Layer 8 of a small transformer language model trained on English Wikipedia (22 layers, counted from 0, width 128). Numbers have three digits each and are written without spaces.
In attention head 5, each number of a token's query is one row of weights dot the token's vector x. The head spreads its attention over the tokens so far by the softmax of query dot key.

Query weights of the head. A number n stands for (n - 500) times 0.0018.
q0: 611318417539554588436600760502597568449345547499716455703218476559593416667344601533360390572424580398333579481263569205745544475530535521410621499741500614492506482571612512475519360509514588503209424437405655390388389421563575538454596609313413547692496604443453431445313511592718646375433378507582346695694321420196780694639666626460589487705428638330470537653425350817662474332373
q1: 321258434531617469436510523435654433563278531541624516364416607508469551520410580316590280420604535527478373484336615369626371572709504488613390677388456496612481526535355602547502438334534815427614620541485429479546496607378599332596567578472355683630459465590574234398484494428576458470559352566417407533419446537419540550517644336555423687609527637463434326337441431722551532553350
q2: 502453527425713648513586708456329542369370512482645428608377622567488062427339401396396538412525540508466420726575503470503486334574295490486466552706517297485520381445551596501557380312641556599373467584496738574397408597480317323489945357452569571531394282531360707585687351643530323693438460526440579470216381577520201668336971433536627458493617462560471426451418502665492413643408
q3: 595530554429458633531448435514483501309580375547598546594526487549611403418347540390357351269486450526603539410440566369568575338526335480442565584593552509350348521450369327333616470507671405839454414420391645342742551629578536479256291343552607503579248681587375532522640433467297377443488537524364478391585612479567361467688477492236439483418574621552434699489390516294694677375611
q4: 567439397582630651562501631276653456513615539443542327370567320681318426773656446426565477422815592674529580513563648409613847602358571502329598599351201506657590342293485610507703626433456496441592509476483388567550490443697336497402599574511427359503254420606430488648696342555601329476475762430374497452413088493432243585530496539519438542309460527580489593546596673367266547457594
q5: 361657431626650616362650760588502346675377238390490578728377482459396363411633286469364592624547555753450519713549571326652386493381558515372657523531449378580413479501484613515461509356409731507715518272265453562595426665666648709327727504416537465561362248559431431570643632268477218744504415434548614562389428352267451545355598692476244574279661431424755378571502520529254502260451
q6: 506294545359713609600615459450373502610531503531600358606495514311492651531392536523374709599478543650520667481537437729536407560307426471746503483733381572396425433265363433274454532573437503429535707627532356451662581309560748214278433620346484524517636511452494699547562544434299386314521581517674382585404819578435517441556508528267510478403232522572657326271566454305565552418295
q7: 336586455507506637495282467695441732759614403665443374569518592486451529553586707665605370340589773553581582458537342642330418303492540535525505484479571546283888308694549620570707364714674443326565535578531209613561605463537508670555532511388326869537451819497795441435418515655539437515638530418565591498791513517421413474558568472533590664611376702343525332441387435367471695466464
q8: 393619506514343439409671637637504340404595519610281517312869547566393484415396522406412352565447637571276408438806501385540532568442463400282363535495387458713607425435390418344339621419349539528458457559599442368405346518535633584480529588469479493575539483639439541333521468594635375384483403548480720404517525538469571569584295577562563161471482697669453572485410312334370649591267
q9: 592231325830778520599547786570459166414327633409578511412584583543462539550362410364497648444412330170441508638261380415610375293523483441467405569425476563616369438472529542408364546705374743569296316461381562466181503336462375400421666337521413554646399382623268530507576477449383358758129533326732425638317533383350488307534470373461674465520771401608551499218393309563509663594334
q10: 350562655453429487537439728608632261454675675627465552560697365402676477542605321489475502581422298375514544468578572471486482695587389477227472522488536778492606463523548094546514466609507367440486397367570419601437573466468468496437492628451662514523550407510411596513444294495637593621586702462530386627445637475705330423577470776367461405235339614415266430560585373365378693566427
q11: 374604525573694487656393441557350518539381605467399453371639400480423403504591376456561543588810506463599535526694751682437384517643572459611480362383453439580741462666542432401508344473590645585400524413534702383355660631487634487725243609571516428500536525442625308593733471695563476642469528533475329423467559467639469375570582479506757544575351240669640502546500598643491346458579
q12: 536297517352258579526628453490438401563432306662596367494313571443172661515437310365480319784572318333534630523255365506490567520467595425541525364432367828390597519403514399250553236525469562617656281597382752501446412313485380364476351374704434236470753635314258452727562603475365599469675449336584562692718389253389536456390482485511442576589524408172653555596509536527469584321782
q13: 447572603529834585704485335751293485399673462541643725472310637632433452365375670342722462396397462360453432391470589684658516513376413451480763526671319619497468670304537570598450447423645533557561253393422717414203351707511390374450468246460549636416428585675462776665465489471412570529463511453627645415462298476638408445585577325471401549791344494550494644606533415484430358666255
q14: 537485438556468376546428454442599592826521778625492549625394485346466450254541555572614663343580345309380474786394653667380367101382654376754492409331520414666702620793322537513400530604673642476557514362457354588534573450363349586473499649638580680363222482515603569595520494594345267540566362541337401458562385669459480532605605314231448415606490490511287625567501607652519327678713
q15: 547358629480633572522437633552307478616576727817468489671374325464614402436498590402418194748467437334426561411576721399614776319284581455271595474299510639605602629423625402410445583538339232564593383425554452416637412477510546273462536503521551540545487484374493303510340569567596429502321440387548547543400373337489581509401236545491362619518537722592642421445478356484609529359384
q16: 398387618671415480616431397507461543454491430469376523464617536413733665504510428574421606327568432405534605476414664495435567440430514625621479609424662451509573598382286592453433575450521373443598380364452410612402609499524343412220461536584678536359592487438606658764594269491317278508615428457530555365190651516492405279626170316544625576303543579438666265523504616393426326311646
q17: 541444316492630621414539665380434435409551509463804642635266481536363441557368414668579507626560462513422471613229638301762544456468613420374467426562510602516266513523416652495454458460504469439496253664246646526534424421446525331486516472516309472509494693532456632629318679403398665529419297516655319481544257280443566546516408509597358603559552539515568726504465592679382557434377
q18: 623518370506484680488619680305511526458507504395613188642375196403690575545629118422401421719549347592336577457236670151704418586514556444425502376419668460471382552605567348414389663595437463502368440288622670420512415427632469431461267594528431449624374378649380502543367717475420587381501433323476363598424397451352502423425481633300401679327737637261599503595454579692406528207484
q19: 515641546610255606484390633597646419716293540587308473621588357716652620817499354256578573675477205395358426498502745387561522616271535547333445362506402574650593786429597449628511643562548304665203444337425541455412440320460454477514472663469538462687541391405626293571398345585523472610521479183701368569802528452489668670426431780348366585513699592250597539628561376713478500172451
q20: 551604450543389508466575765652431614496531817584331574263607501686552536591447624572419639267371508510603374461592247564300535381683689415316404496511742458410422565580329461384530536456611376376216469120432579426575405450462623867651472609500347626388702683675432752362485271478582661469502381625608488367475451580752345737388307636452702522676308505482321595472497604431611485224612
q21: 653501515447676388307205793607287526438379754640457285475450393335516526472642453549540483603457539604490520295524650469339714384448463281448495292330701410668655273283475539403559681414565460428493439473694551565671408435567514516452273401378405722498658506808524687460588631648374373568314606408573501494435624517435574555830559417532764547562297439531541441565460234413552484445235
q22: 465598317434461586435519462570581429479313520768485348492318589561513443633406263407432653572487293283259624485453597370537359533464603517806364340295427373705489457344528624420431475447605518601507289574578504752624553442470526532438478720534571490651492625512393712465619344558408516821399425320617396559188592513431559320642607545447356500493608530547551514414374515534655538409298
q23: 375486489493531591388387610586530683616638426625385706482491414476463390575394817505493529457203752660296694269542589555427496470549632539608550489504556609525457525703563569367434555571523288688517399371603496465702415462711655520558432611452738336424494506461461505504533466444428442471459362459266410605521408556436133465681612506603408417558486667515225496514624374546330519211381
q24: 658495791445431538624728234422382463350350598369633515949718377391834601349497544547372778492400447532601526569437458594386420782564458628448407472597363468527566714253401312522216604535517537613627667709408385614479643534552466393588502577395358425496527317489538519639425439329604460498669569453581497575677697424358862360475446686346450459409279408678737612424453624463694557759511
q25: 506448492453339425490832286435454680515623597513413575533692584278466692573441557446578298686407521433521529383441517573333526386703548512471404373229544357817760367543466572507494565606453392450507369495589409483645643455528565558520521643563433409504543588306714421406370330410538389580483581516475609592446635606755517228579292635576498477457528555739332558441473487368550750370329
q26: 536623496450484534680471495437617507439454587392520431697504387515480571441757416644340403606652644508730463491581207381569441528658453464323479640763616294594495396624348643326549502734436474578448385452555562471651627587469499598506356464431358543429601376503641462289494335456657205453483741602471494719676638488368565528505575740514733484524390513540484642584661364377569289531327
q27: 429125401358601514380430619548574325476471523729618351750423419649540618416559670385666378508560478367396644614482372568804621441462597262541381481461222549630574470422504565310445627471231472382603386730586636259368652428366452183607593563460237587338553663512566340473403489467468480623526307181497432639410703543454572690370481556555548532235521480468688444384218661316501389561599
q28: 479599592255421383469203486548786433407479548458317501335287435412405129434437451431459621385712339494571618445795704283614438578254442445459636593443635394678591458454712682542566525446465600604776561461430478492741317506467572628344727318575387581599331494471485458582468362482605345518506769574568590623257542586436343412735285364582476356416557645450401466649554601547177619567439
q29: 441425507316354569437513614498540626759565637205594738286641362559556490583500555236603342632574368292431351493556493288810472609400427445804384601641789374582252569544455576598391570485468533440401384562482528631487575529488586303488451626528342401528524522335722539322394235502340677181421463747514361337592641534410728516587585335681511629451546507360337524409473593422447473460461
q30: 418472502455529642304384702629373488555706407624682218417511626352402450375543591586490407538327607639574699330359552490529601624436580497579594579572530479389502396174547214413517519508662486704537387565658613586679531610742375505327488397314397502586793626533604627532584497527345445464501717578374424623363610403266301584473656406364494395332424599506390515405427533674408459454227
q31: 657727426662497599595626402448662532278194482625626445118765329348307406539523263335253738194566339395668262562356361172638273565690355501258619466511571297344321497492248677462438369473731555552433468595528688625433582481554465377570461359664529482553504656492648284643591422360707627534334475376479566543284400768284372475378474368401571646605738218426708516535278458507505491505528

Each question shows a short text with each token's key, already scaled and adjusted for position as the last token sees it. A number n stands for (n - 500) times 0.0027.

Then comes the last token's vector x. A number n stands for (n - 500) times 0.004.

0 "1986": 471513434434492449339579491786514617394333567415482490526531591671530371282665506519657453527506
1 " film": 477543427399575497401633366641419550381093501406464506499480456624474381371753615518655466433476
2 ")": 563526490404540470359562478639449470469472511466493555501422453524501409315785565657493397596482
3 "\n": 506468475499549447421517505663452446462527488459515530508500548528467455368855519692373375560538
4 "-": 432438460424579391259499472774565485483531497490621515506521510536462346298725496668471283509690
5 " Nova": 500452466418610442362566315662500547463451492450565508474433586505472344268713444406578428349531
6 ",": 455487524503498464399481514630485491600552466469452543509454552470467397288769491607363385508552
7 " a": 526451454482554435434540496654568473540529501465442485463462572548470400361698469624361375529526
x: 550426410518458287482426377484521511548651293553578406593658668347471647380514626713517086545433570618388506390381525503588548309515573413346463407511572381444433415452518552494298430515371472551614449488542518469202508464486370482546577466506314563264489594391537438498363389407466474760571641429493477542467430512533351494476531543670447418454540408608389421393286444427492567418601
Which two tokens does the last token look at most, in order? 3 "\n", 2 ")"

0 " This": 441496549536487455473498400590449432531515441352544538452426524504544448306713565572455498579579
1 " is": 463510449461512424429582459571525404470494492359428516494457533487458465317695491666442421563596
2 " because": 538522451442645442314514507534598458384561562339412555510467488624475370183640435555514346607552
3 " ri": 587445437403568440396684460645475523409354530347533516489493493612514463320644481370579431444486
4 "gor": 464476468401442479409594378629558542452401575253585468537478538586604380316644437397516515539644
5 "ous": 488476478483537432431565547564502478385539406353541512479446552657454467433682439425555379581538
6 " l": 408479526401568465454605483676456507374384505358490486415421503602448385473704417418534412328464
7 "iber": 420489498448504505367570452649505564310436439291400456397397577568484386321567354390576445413476
x: 705432382549498560613648305564437525544528297498304635598488597685182561678468396296513192564261487475529414479440401546468479402454674568424473436604406482411290548507397519512485656545392568531504476508593629423443576633472287496409336488324444400618470478512514521500337337674459479495593588521379714691171756385407381579582424510877520504647532618523553655504208453496460601503699
To which token does the last token give the most attention? 0 " This"

0 " (": 468516470438482474423545539663405421474505395408481493496502502551462443328746461540390479576459
1 "At": 408521341407536454434651582669592504394510417416513504470491608520492419260643327376439399537545
2 "ar": 541531473360546442436550438687493527522603427400353513530498584658489426405593442433519429444458
3 "ga": 529429501449481490405574478705459534537459421360516520497577562548589427384669398452549507420552
4 "ti": 528415442422518462416571374687538703418517487375568474459515506483476392367640400392495408541610
5 "s": 479475463475510442456532493557475536389535487396536544444436532578469451413757462617505399501507
6 " album": 458496519536491490415523404632369421417026499425482505417451474630466413406717588573663503381409
7 ")": 520451492555526494392501549598442440455434512479444452499381464502516450414718505641525383572435
x: 528251321502343499488574603478590509554526505482559421511602492476278654570570439432518075568376505490398321382436448518500542574504756342488388461522419435547537449479483451367436627499572415487542523340703582333517430528330481532579581564426359596384472527447558562565318266562576515527620570326609483533338451603373461424603548542546472400530439616560468552441445477586357603641320
Which token does the last token look at most, and with what share of its attention? 0 " (", with about 50%

0 " all": 465524455519443452559499619568416475503500500422555502488453544511528544425764440495444448484444
1 ".": 548469462498545446422483541658474390485519425455416503479473527522468431329820493608435457595441
2 " R": 490510423431530452377634508679535481430425466459508442438449542637494413428649395448512476482521
3 "igo": 534433405435508429436542416715457519397431453334524450451524522641519326345701379492559392427531
4 "rou": 492435493417454413399537430643510550539541505403641476510588504597495417455613452336556372467605
5 "s": 470446497459510438467506563520556474456554439421531529448481566578476474445703430535508406544528
6 " l": 414463539415558474483588504663445491400342500388492496412438514559464399500695450430561400355421
7 "iber": 401472511441520514391552473658533578317438439295408454379393597558493383341536341376571427426465
x: 687407387568519571623635343623416505543495305462299640544455610672110616694472424326529210573222478478541397471471401556476472388468687606434467427576412475451330532548407504525493642565359588570501527524594581395434591681487273453410331471314465379683452478508512521519343352694508505496623585510376730652172740398418380592573460502895535519645540615529576635550198441502522617502689
To which token does the last token give the most attention? 1 "."

0 "es": 473558454493520460450546555594393456451472419419519509546474480565462490362817457579456405568524
1 " were": 496495474497530457411534504612490408490492496419488472502463543509532426372754512607496385610537
2 " ru": 576451480433447421471590509657519553525482545366515524451631523528492441361616505275521362390426
3 "b": 565490443362582498394600585637592556445607564313476473480519630558491468440633347422460558392556
4 "ber": 484548481428567512319550440678508480438597422285536542480514481601457385410643440341449470457456
5 " and": 442524480473529469380497546642541492498527458394520528517442538561510416364786427524382426515560
6 " wheel": 444479447410482454391583475547353425395269460334469517460466537554547409465737478332578518398438
7 "s": 470437507525557456449585562538465412444428454432470481387430519600478460446760432536504426568433
x: 539191484529312511590493522519432416540590390426418506567564551406390536616407470483527068557416624646414389399485268555439548426423559472484399407500533405610407388448446494463489622462381380538733479333587713473483393494459469434622518566626494334529470495458456530490368346436527561659546591388595459599370521484384505555470502561569491463541452622618478557454531335629473531617489
Which token does the last token look at most, and with what share of its attention? 0 "es", with about 40%

0 " a": 498514515513529466461516478682458423544500385387502500514482473517495400381786545636416394576477
1 " provide": 494587469434619530349586394503453519366311504336377519492468404629480383341645539451558383585448
2 "r": 500481433396607472390587442669464543440453526450478483479460451639464435411716456468554362504430
3 " of": 519559489507521452386547517632471430523495419386483462472473475608430450360786516601404363457481
4 " semi": 521354467454401445479561470583490551514428495337579500433499476442524453380679420418537404516518
5 "con": 482376413410541484488609607673536607289432468411558522413425561452533454451636351360528474437554
6 "duct": 391435463434552512411594452658398544331271452299484482523462526671444387398613499333567471439477
7 "or": 461430452540549465443523522653432497425495475400412478438376456619463451479713420475551372479409
x: 606238393529301408699597361395416451534587309472377565635476590550452580528473565369435098529456660444421498407497295454488687542474639372455407515451448483555371396382443427531449593422601394511561438540535706505632510503681343392504531617541381545631358506431391566491323519388560585499546732472598564433319573462432437499585400532633513532458530462602618514451352389735417548671516
Which token does the last token look at most, and with what share of its attention? 0 " a", with about 70%

0 " l": 404517394430532505464607535661493479416354431354499511476554472614467387480661352374484447371427
1 "iber": 414505407405549550364567461681535543336440410265385552522513530566497377353552326365561460404485
2 "tar": 530453442416561469405619495623519497418452305310484490504518568638518478509634420325609471451459
3 "ian": 541484496386546464430519451693531567452463381302537538443477489595508417559753464505669384461500
4 " Christian": 550527463393533494389522440642444559507400410216561533468450476515524364463712562468634428352449
5 "ity": 493447470519561448464534430564526452474501409238547522457389493558470464484737492455614397519483
6 " claims": 466491519475616450405551454497459436415305569279478513435496487545426453353718514499608469577481
7 " to": 457558466519588451408563530643528395551565439374502522460448481526462445422781563510496496524493
x: 666286432534480473627430361556558443663435159508593405426469505540516444508601418547582091689276505482387461337495385511495513553599589343415468509445359480488441507467519472615351609523550352440490464374424720421450517477528423610547505503421578470384498378458459486469449446478532478627560691498475623662375477457419491437500579502478467415406451426675307371465352438263451567718569
To which token does the last token give the most attention? 7 " to"

0 " in": 482511499472558496446583526633493404567510333379504512480507467569473459370799495570440431571458
1 " Sc": 409544405332476480476642492680502636434387319378458490450477469598507382369630358347517406404499
2 "oo": 570570480400483475398518421662429481415406467427423502466566487621501363455634448332540493360621
3 "by": 502555465414453512528497492696530476386407366326429465477481517516526376478681436347487436440602
4 "-": 410472539504471486393541490654569528415441294435555408421552492455459468491653358381508396430495
5 "D": 449448527499497521400544496725538583388405438318497538419397494626472414470611380408506454446510
6 "oo": 391468535418506456420510430659422465411421510439473550458517515597464385463648435371535470409654
7 ":": 558464535501518477410470481595492386502446323411452517540494483476453479421751483538467359520500
x: 466339539500363398439575467431510469527541389612645429411596562404443663470538603584539052489352512330423489476469381528458507423586602512409361417482475528470589337455443493337406561489541450477452414335523641432522593430374374581410433416468470506363525581506476631485369399451564392526536458438555594583301515519349480510565248454492511394540499608539361497292362457487456571589445
To which token does the last token give the most attention? 0 " in"

0 "ic": 439568478464475471517512538645404573478422375341460514497469460576477477403720489541490390525543
1 " to": 517467502464531491434564537616474395509478353386488511540457435541476469446799568551460426513462
2 " inter": 537474417414437473477566530551519529419386485378465621497453472500516487370664316333549461491443
3 "pre": 567458482430546492420692381651530627431397555261458574486510456476521324321561472501573394546416
4 "t": 600531463444554431536663489673554594343534384415506528412361427658453360440677434457456380581547
5 " the": 493471480488525471497471568616454418537554370412541516499521472475484454406766500625408413503494
6 " Bi": 419521516420527533392588481630485631398421369313495495424469452495450484365669388439535466333474
7 "ble": 435452519496497471488533517587512482376376476347462469455416529572527418477580493374518452511457
x: 585427375457422501501542494458296343668498303521344568630470597493421535495612567351513117445328684490536580502329497509386527541521722521433398567552327354449371638338458393347543536574333399718597462404699609367352509473543347536543572605380419394423441511458631661456312518442696575609426556395460759609338522450527529648463371523581456554483403518656672434427368402651436449572514
To which token does the last token give the most attention? 5 " the"

0 "ment": 451548485488548508496545533588420528410405435278459445519426447619460466407701542468471397553446
1 " to": 517465486488522478451554562610458397539489365394507493530461439535471487451839568556472409531463
2 " l": 542515408369568500476604509667465491372397488358444509418491485602443378526680404370543436307437
3 "iber": 621472394397550531410549481658516550323439412273480543448447564563494383367569337357602450413444
4 "tar": 491497460432547458422605511585516485393447311326507456474487600619517489504643412315612470470447
5 "ian": 474476523448563462457524508665525512445495344331530504443444509577509460551769440486626371501494
6 " Christian": 432487487427533504398515474614455554480413381237524546456415487509520385473708526456630421341427
7 "ity": 450468504570557467470535477542535440471501382266482459461421496543475471483752475440592396525474
x: 540346348378295506563554433533480452483540338448495515720485482484480556697512524390398085660370443469517363498377465566525540534524606348542302558501431547494326436499457518461472591375557348472601594376469654572431447449349351541473557439513527413464481516491405727501358451402569499628632688427537558600360581498414451607628485607642491550494507547625518396408313295684414501644542
Which token does the last token look at most, and with what share of its attention? 1 " to", with about 80%

0 " as": 429541505464619482439497513655521488503451520408446547509525486519451453343809452549521348546540
1 " a": 523511507510567469452491494660499446536520411411476518536484487514489409368771504630401398558489
2 " soci": 581504400376471507412596356579487594471322462175435534493460466503490320272683448467574434383443
3 "eda": 563482480408541471352615419762509459387384600318519532465510546594451326398622409318563422439454
4 "d": 568508403416585464379620457702565547476530437398521527456432495652458387452673482440471389490531
5 " an": 456467490452581422448547503663612438500571460379531465480475531481486432438688402490479382533517
6 "ón": 423481478380464418416571413721493510418401515269525448448412535620516327436700374414585418421432
7 "ima": 455505516473533484447582512578488523511512555225467426418465545532488386454615378411590437572567
x: 615553380459445356566553431332437459585630278587438454616612601620348544531637605560558122755419492336359281561289417461512632567508525580598370424612474439428422483455392489519333607670538387482514555412462542514323535398431195479571370441324415440449501430473521695541490447427551613513511607211358594537419620446445349692570458616451419417485477475579537566578294364546581672451482
To which token does the last token give the most attention? 1 " a"

0 " a": 498514515513529466461516478682458423544500385387502500514482473517495400381786545636416394576477
1 " Matt": 453505470425536421449479445714444530394429458254433485550457582579563406420695538414518438419582
2 "el": 535467480467508453349518439652530506496400483376494486519477582591498383456675476461473402510430
3 " term": 555433506468561491393620478555557542493301566329438532487533515514495442392684373463541387439523
4 ")": 465460482489530494361510549594450439485490517451553537491392453466503445387766519632495373624479
5 " appearance": 515436437554550518402572657508485434397276608449510458388429549449498549471694473456604312540522
6 ".": 412510510545506459376467540623501413504509489473389467451460569479480434317818495637432423620460
7 " There": 496535546497538490330628483520656464518600564407500431518493557577573383315526511543538496632557
x: 720353509333337387752448428331401248543544429423463573498410560515478445498636403408513268541264553328474403344195501474420596589533617306480403306589316161646334522441579576378509337659301585509560432370616525500473601535337418564395458309500554621268319600513451451404410244662593767413526567467437717622370556568540214490336513527617392546481496714411450521485314148465298523459315
Which two tokens does the last token look at most, in order? 6 ".", 0 " a"

0 " Prot": 364540444385507453500538507677415601484359375243490571481545469559552416398650424421539435487475
1 "est": 357531508376543439458554579644491589485497475423419521581454487564531438370603361403448400514589
2 "ant": 496512502417498501454507507702410545426401379322444535524481432598494428500689556441601360516423
3 " political": 549538438397557484489573485635418515496232342186436548475439447643519374408727527392625373431323
4 " the": 527483475469525464459488535656460418561532378385520523500523471492508422365801513581425402496482
5 "ology": 438473512466555413432553390580392504400500422178506496490418500596472430455711504561679428485347
6 ".": 401486511523516453360477507636534386520537481450387477469446560518476427309800501622438446613442
7 " Although": 407472457563518390427607577472538493463581569404465521477432533553521433289640601536495373623704
x: 547150355398503284604466344433559592413559409390519596459466618365405628579515475336501143498378763359447654511228424411531536510424619541421525544558429482548529491343467498393589489467422519383510480464499610514497405522346421832400473431463599427161500462440500477463268519425767542647636471407187320690370470411487310600569606503458382501467472550730381400440428345385465413411514
To which token does the last token give the most attention? 6 "."

0 "Since": 425544485418609483414616462543539511484485444328519524535525508555471404192687491485480489618673
1 " this": 394505578531544466493524437634538367517539472331443565495410492485554434332690566626529591616595
2 " was": 525495500475539429423551440666549404492516459391479473494454545467490405363757523647451454557580
3 " a": 535497461515555443457532500662525412545550428433502518538474489526488421336746467642392410573526
4 " Spanish": 650476441379557462342554477650494447499426446330548502461459489594525340414801383451678406462480
5 " company": 469477454427585484372568354623466440382260533356591545438398467624489325357826508560624457488443
6 ",": 439467499536576481369525492658479410583580418402523527511428468489473395315835517579408398540560
7 " FI": 546594508501490472426594441749466554435375448408492507493414499540539344421717461451556521452376
x: 756319524269544453577401238343463567671593237481525490669655499469375644363590533428589215538303490615389331315397391510475341541610762558531464295507324289503469425471505593353331498495496528389591392408245609205446490454627182459566472483541377466317481671524625638549468444434558483637413636594558511640383651403398363665599516636775573428634611413492589403536308459537434562552384
Which two tokens does the last token look at most, in order? 6 ",", 3 " a"

0 " ten": 528557419466446459501531557625464501443391492464537495513558568539564407377733418410552421497513
1 "ets": 500484474473527456443558548570427450400299454468579526528534541533564472442810405456564441540494
2 " of": 451523509504459479429537555612463403513425332412508430482507514543477456427815509567447426434466
3 " l": 563506448392552506464596486682424500384326478351503540426481497569476360502721437405564418309423
4 "iber": 586465416416530534397544474660512566331422404275601524431432559565497378354549342369560435407443
5 "tar": 488527471452521455420597503599506495403439294324497455463469590611522483508653420333608468472429
6 "ian": 460472538445539469463515475682492537454451335319492484468432493563526435556785445508646376464481
7 "ism": 475486511504498483452555469599411489501339380179473480512453462540543406448726536490637406507346
x: 580402335427404496581613488537428418472467318369437527736524490562447597675553477369391103592410383598571389319376408586442614531569641336475235457469448603515468305584524533475393625508383421474525600356549570526565477469486321540517493462391482211417486531476537629456339430373614461587589632431558571577344573541344446711634392646677466492526517554738549562416370437598431463631439
To which token does the last token give the most attention? 2 " of"

0 " hard": 414535445453510496462516463601421553395329395340496497461537440563547458401707482337464462576520
1 " rock": 511543421437556483447591484653348495383326383321450555487526517581549456466747470356650462411531
2 " band": 521505428435530501465553460676367415363124446421495544480488468558481420432854481529665383422471
3 ",": 526565543498530494398460499654459453571524417396513506485440475483485400358803531551378395503531
4 " formed": 493421393462620505374560494595607549402353572407585515443426524608462448367669512550546319557504
5 " in": 469545515404650458393572514638609451498565469462495499509491586606458449355715424596422441513521
6 " 1986": 510492477450446408273607557763630508377461485460495491486438553593499388263682395493612429522465
7 "\n": 486499467494521439446509521659465450462539486470498459472476578508480443386842502674396396526561
x: 532350351500396392561654528508491419547430492646627439531617516457452457607531410448536079523481372379393349556436419489503590376569550322349430443394427361632594417535495580369415495516451423500484471489585688463529672356458416571543545468494546551262567496527535534457525421510494488731420536400510427532104466452388454486503568581595724406491554436551514473470351457473417570616443
To which token does the last token give the most attention? 7 "\n"

0 " employed": 466556437453698529344664443636398525352235505427519464541473403646504397329743602477585367609362
1 " similar": 398548493446575476436578519646528468380473562277478584506504497602549401308663459473569489579638
2 " to": 512432443432526438416592584658532417462557446407465502545498473510502442418764469573490452496633
3 " those": 605523454448539456452487599562388424388511486376493555491443485541541409453759457500531508465514
4 " seen": 594425436485634485359604542553461502433426428453568521481444463592479476382667499461624442582587
5 " on": 497535464487603484384582590641577380474567406431517492486481539641495474384724396482411403497479
6 " Polit": 473485525392503509406576400626430656408289381237498534515440541561539334373724445437590450406438
7 "oy": 470522484491501473427549474640482478384410456330458477448448500583463399428694460392500384405520
x: 564512517451481352695616344435377519434374350429416397647464534474316587568508440415523104569385750408486363370405370483481693584473669245389385528599295479381497503592391603478408581460473443588550385446541697524455495430527396488385529500429384462484349430404580816521421396502559518470678601584482497573340684481380396658564468637529561501551540419631538512434385379727459504460541
Which two tokens does the last token look at most, in order? 2 " to", 3 " those"

0 " (": 468516470438482474423545539663405421474505395408481493496502502551462443328746461540390479576459
1 "19": 554444484370571407429499521785517656321370460452521439442580601606577360332634372602519522530504
2 "65": 571514469397411388340556551820548549402447511464475509498540549612553392291604430487603495467406
3 "–": 523437529419445421499530497756623588427409341487535433497455633567551416451637406443476451425358
4 "75": 471471465347445454326572536792617578280465430470589527453433545643577318360619410427527433447437
5 ")": 410420463460477469368554551660547467474495484498530550479340486545500394376690505588526367552447
6 "\n": 492474462501503439438492561652454432460507476464492471472488568514477470409834482675404367532506
7 "-": 533514482454503368331458585749536468511519442502389454435489529457477402341740433659482289493619
x: 526500403519369374489500390456572535619644461642541393534502576520344567524564542529516061489498505554465574551543458551462653288526683464402544440484547417540482459498501532492510502591453361476530460449664624478674466505493324602533498334599521520195466449459470506496337452514384317503386532425570348596168646573441446430426396476612539406435495541534453409403543442411407466417534
To which token does the last token give the most attention? 5 ")"

0 " featuring": 517507457523584491430540528556404414376370436391492523491483465521495502433793563495573365554480
1 " Rob": 496480457452572429411501441710431640397284440350411494521505525582469414433676499388535375327539
2 " Pap": 478515412397610476415507435619504675357306384376466495442570560537505398382714362351576399442538
3 "en": 512557518451511530442475460644459482471439400401415498493500584520531384470742428431473458473462
4 ",": 494547543542496513411447515639437412594514358413536541500449485455470425395793498524388392502496
5 " also": 491540479505475454405536574555587500488565724491550442446433469469528507405662401545457354570596
6 " known": 446449473488574498253575489575550497484483515336559473441464504540501440293646410538645473598488
7 " as": 424485489430572456414508544659596505462524660413413459499457616532466441364734418563485327452671
x: 471423573589328450633569299484538417572663221455576427435531673539453657638532558450470116535471645409452504604424527403610597530630614582417420421452527524560530485505499421487386565440505489472413569498490680552459383349423363617443504373635516621166392536584570485523456411420518604705591574518415544607219379409521470589502349463485455364468430370639440440556387483454322718701564
Which token does the last token look at most, and with what share of its attention? 4 ",", with about 40%

0 " originally": 382521440436446464499571502657476396434423551370567569527475459512527432358753513563582457588537
1 " form": 482536457471537419489537524602514509347381497340434646500494502528520495365708405608604373530516
2 "ulated": 536527415421567479392613560579465503407454460360419551522439470671482435305699464531533447535544
3 " by": 554510478458548454444534554684484380457584396378489509517479459499474518376760459557479402532519
4 " Lu": 538501431416456460458569505687510556581464457393616445409465461546473412407629426346490470332539
5 "ther": 524510497429551497400530399640487615326481490411564466502430482587533330403653522469539469412425
6 ",": 454495522531523494435476571626441407574560375405510546528463469457468472385788479548379404512497
7 " and": 529493453493524456407489538627509504493508494414415522545442522569508436389748443575351410493550
x: 575477457482431492472542497426468530502688388456450477465578510442345616484670561464467046526359761626347511368568488526447580490556680336343476520464505480577528361541471517426465557542465321427548467413571646485585549507495379579502545457559485539318484581601474568495610517462501494619566521493427605583283347512477336535609551491517625440459446513672371499417466413441401540521473
To which token does the last token give the most attention? 2 "ulated"

0 "K": 555406423467512501450519492698507616461373375449484523483494521588520407384725334490489458492459
1 " magazine": 480529438361577468383572352652374561392172566308443452481526436665487301402758540533678451456543
2 ")": 551513488419548467378551498628446474463455515472508551490440459491499420344786540656501388616477
3 ",": 568539508497530469374488511629497461603609465389516548486447476471457445348765504563374368560556
4 " a": 490485424475582449409526501625607457561582504435566560500471524536464419376664450604360368571537
5 " British": 507503493375584473336568383656521506476368464368591566452410517557502341430765441455631444395480
6 " magazine": 420471510388588465321587373635416534375239592306491564442403490658457299399737537542690434453529
7 " (": 515470533449517487363563492603492458504542497444480511472387498511446447412684455517447459562452
x: 420240454549402332475507528477551489508639453608457532430580434456395462484483616510691085538277488368289433556461498427481501488467738413354353493354407411598522391579532606539454510542418480410468506522526613382528524576343313649557493530466402544293523566519783502398325380559583566684510486460538561433268539459419447560495475502715493466622506562468419466434344448574409496694447
To which token does the last token give the most attention? 2 ")"

0 "s": 470520440513547476464528519568394466474442418435505486511472455554454477368832508623454422584488
1 " magazine": 490526460400565496379561400629378529375199545317451448473517441639473349427757536551676439462509
2 "\n": 516482477510543451440501511671447450469484470464497529506497532501487452369870490688372386546539
3 "-": 564459438454553377287486524733571493496532451483591519509517487503482369296713415640485303517679
4 " Nova": 567468455412610441370551322668502536463445484450535527487440563499474349285698431393588443342526
5 " (": 449515519425488484388543491603469472481509492486484519479437513521459419352703434560420489525473
6 "U": 518538584407562472353646439719524598442444523440516511341481559610456373301635335411540389419455
7 "K": 531577526439525468397564468722530599370398447445502556525433595616490362374693365558542487429512
x: 628431597424485544771599334453492608650552492393438340566567474505211509634504513260384121553383620428407482384465325475551456598530629405512514422466533353570481481460467694447560442667490494462488307306473597404487352322384323549550475445472371539238428449482600543474634391401551536582559613580656614513468852424342336499540459548528548518569492474511580466459456290585400697617529
Which token does the last token look at most, and with what share of its attention? 2 "\n", with about 40%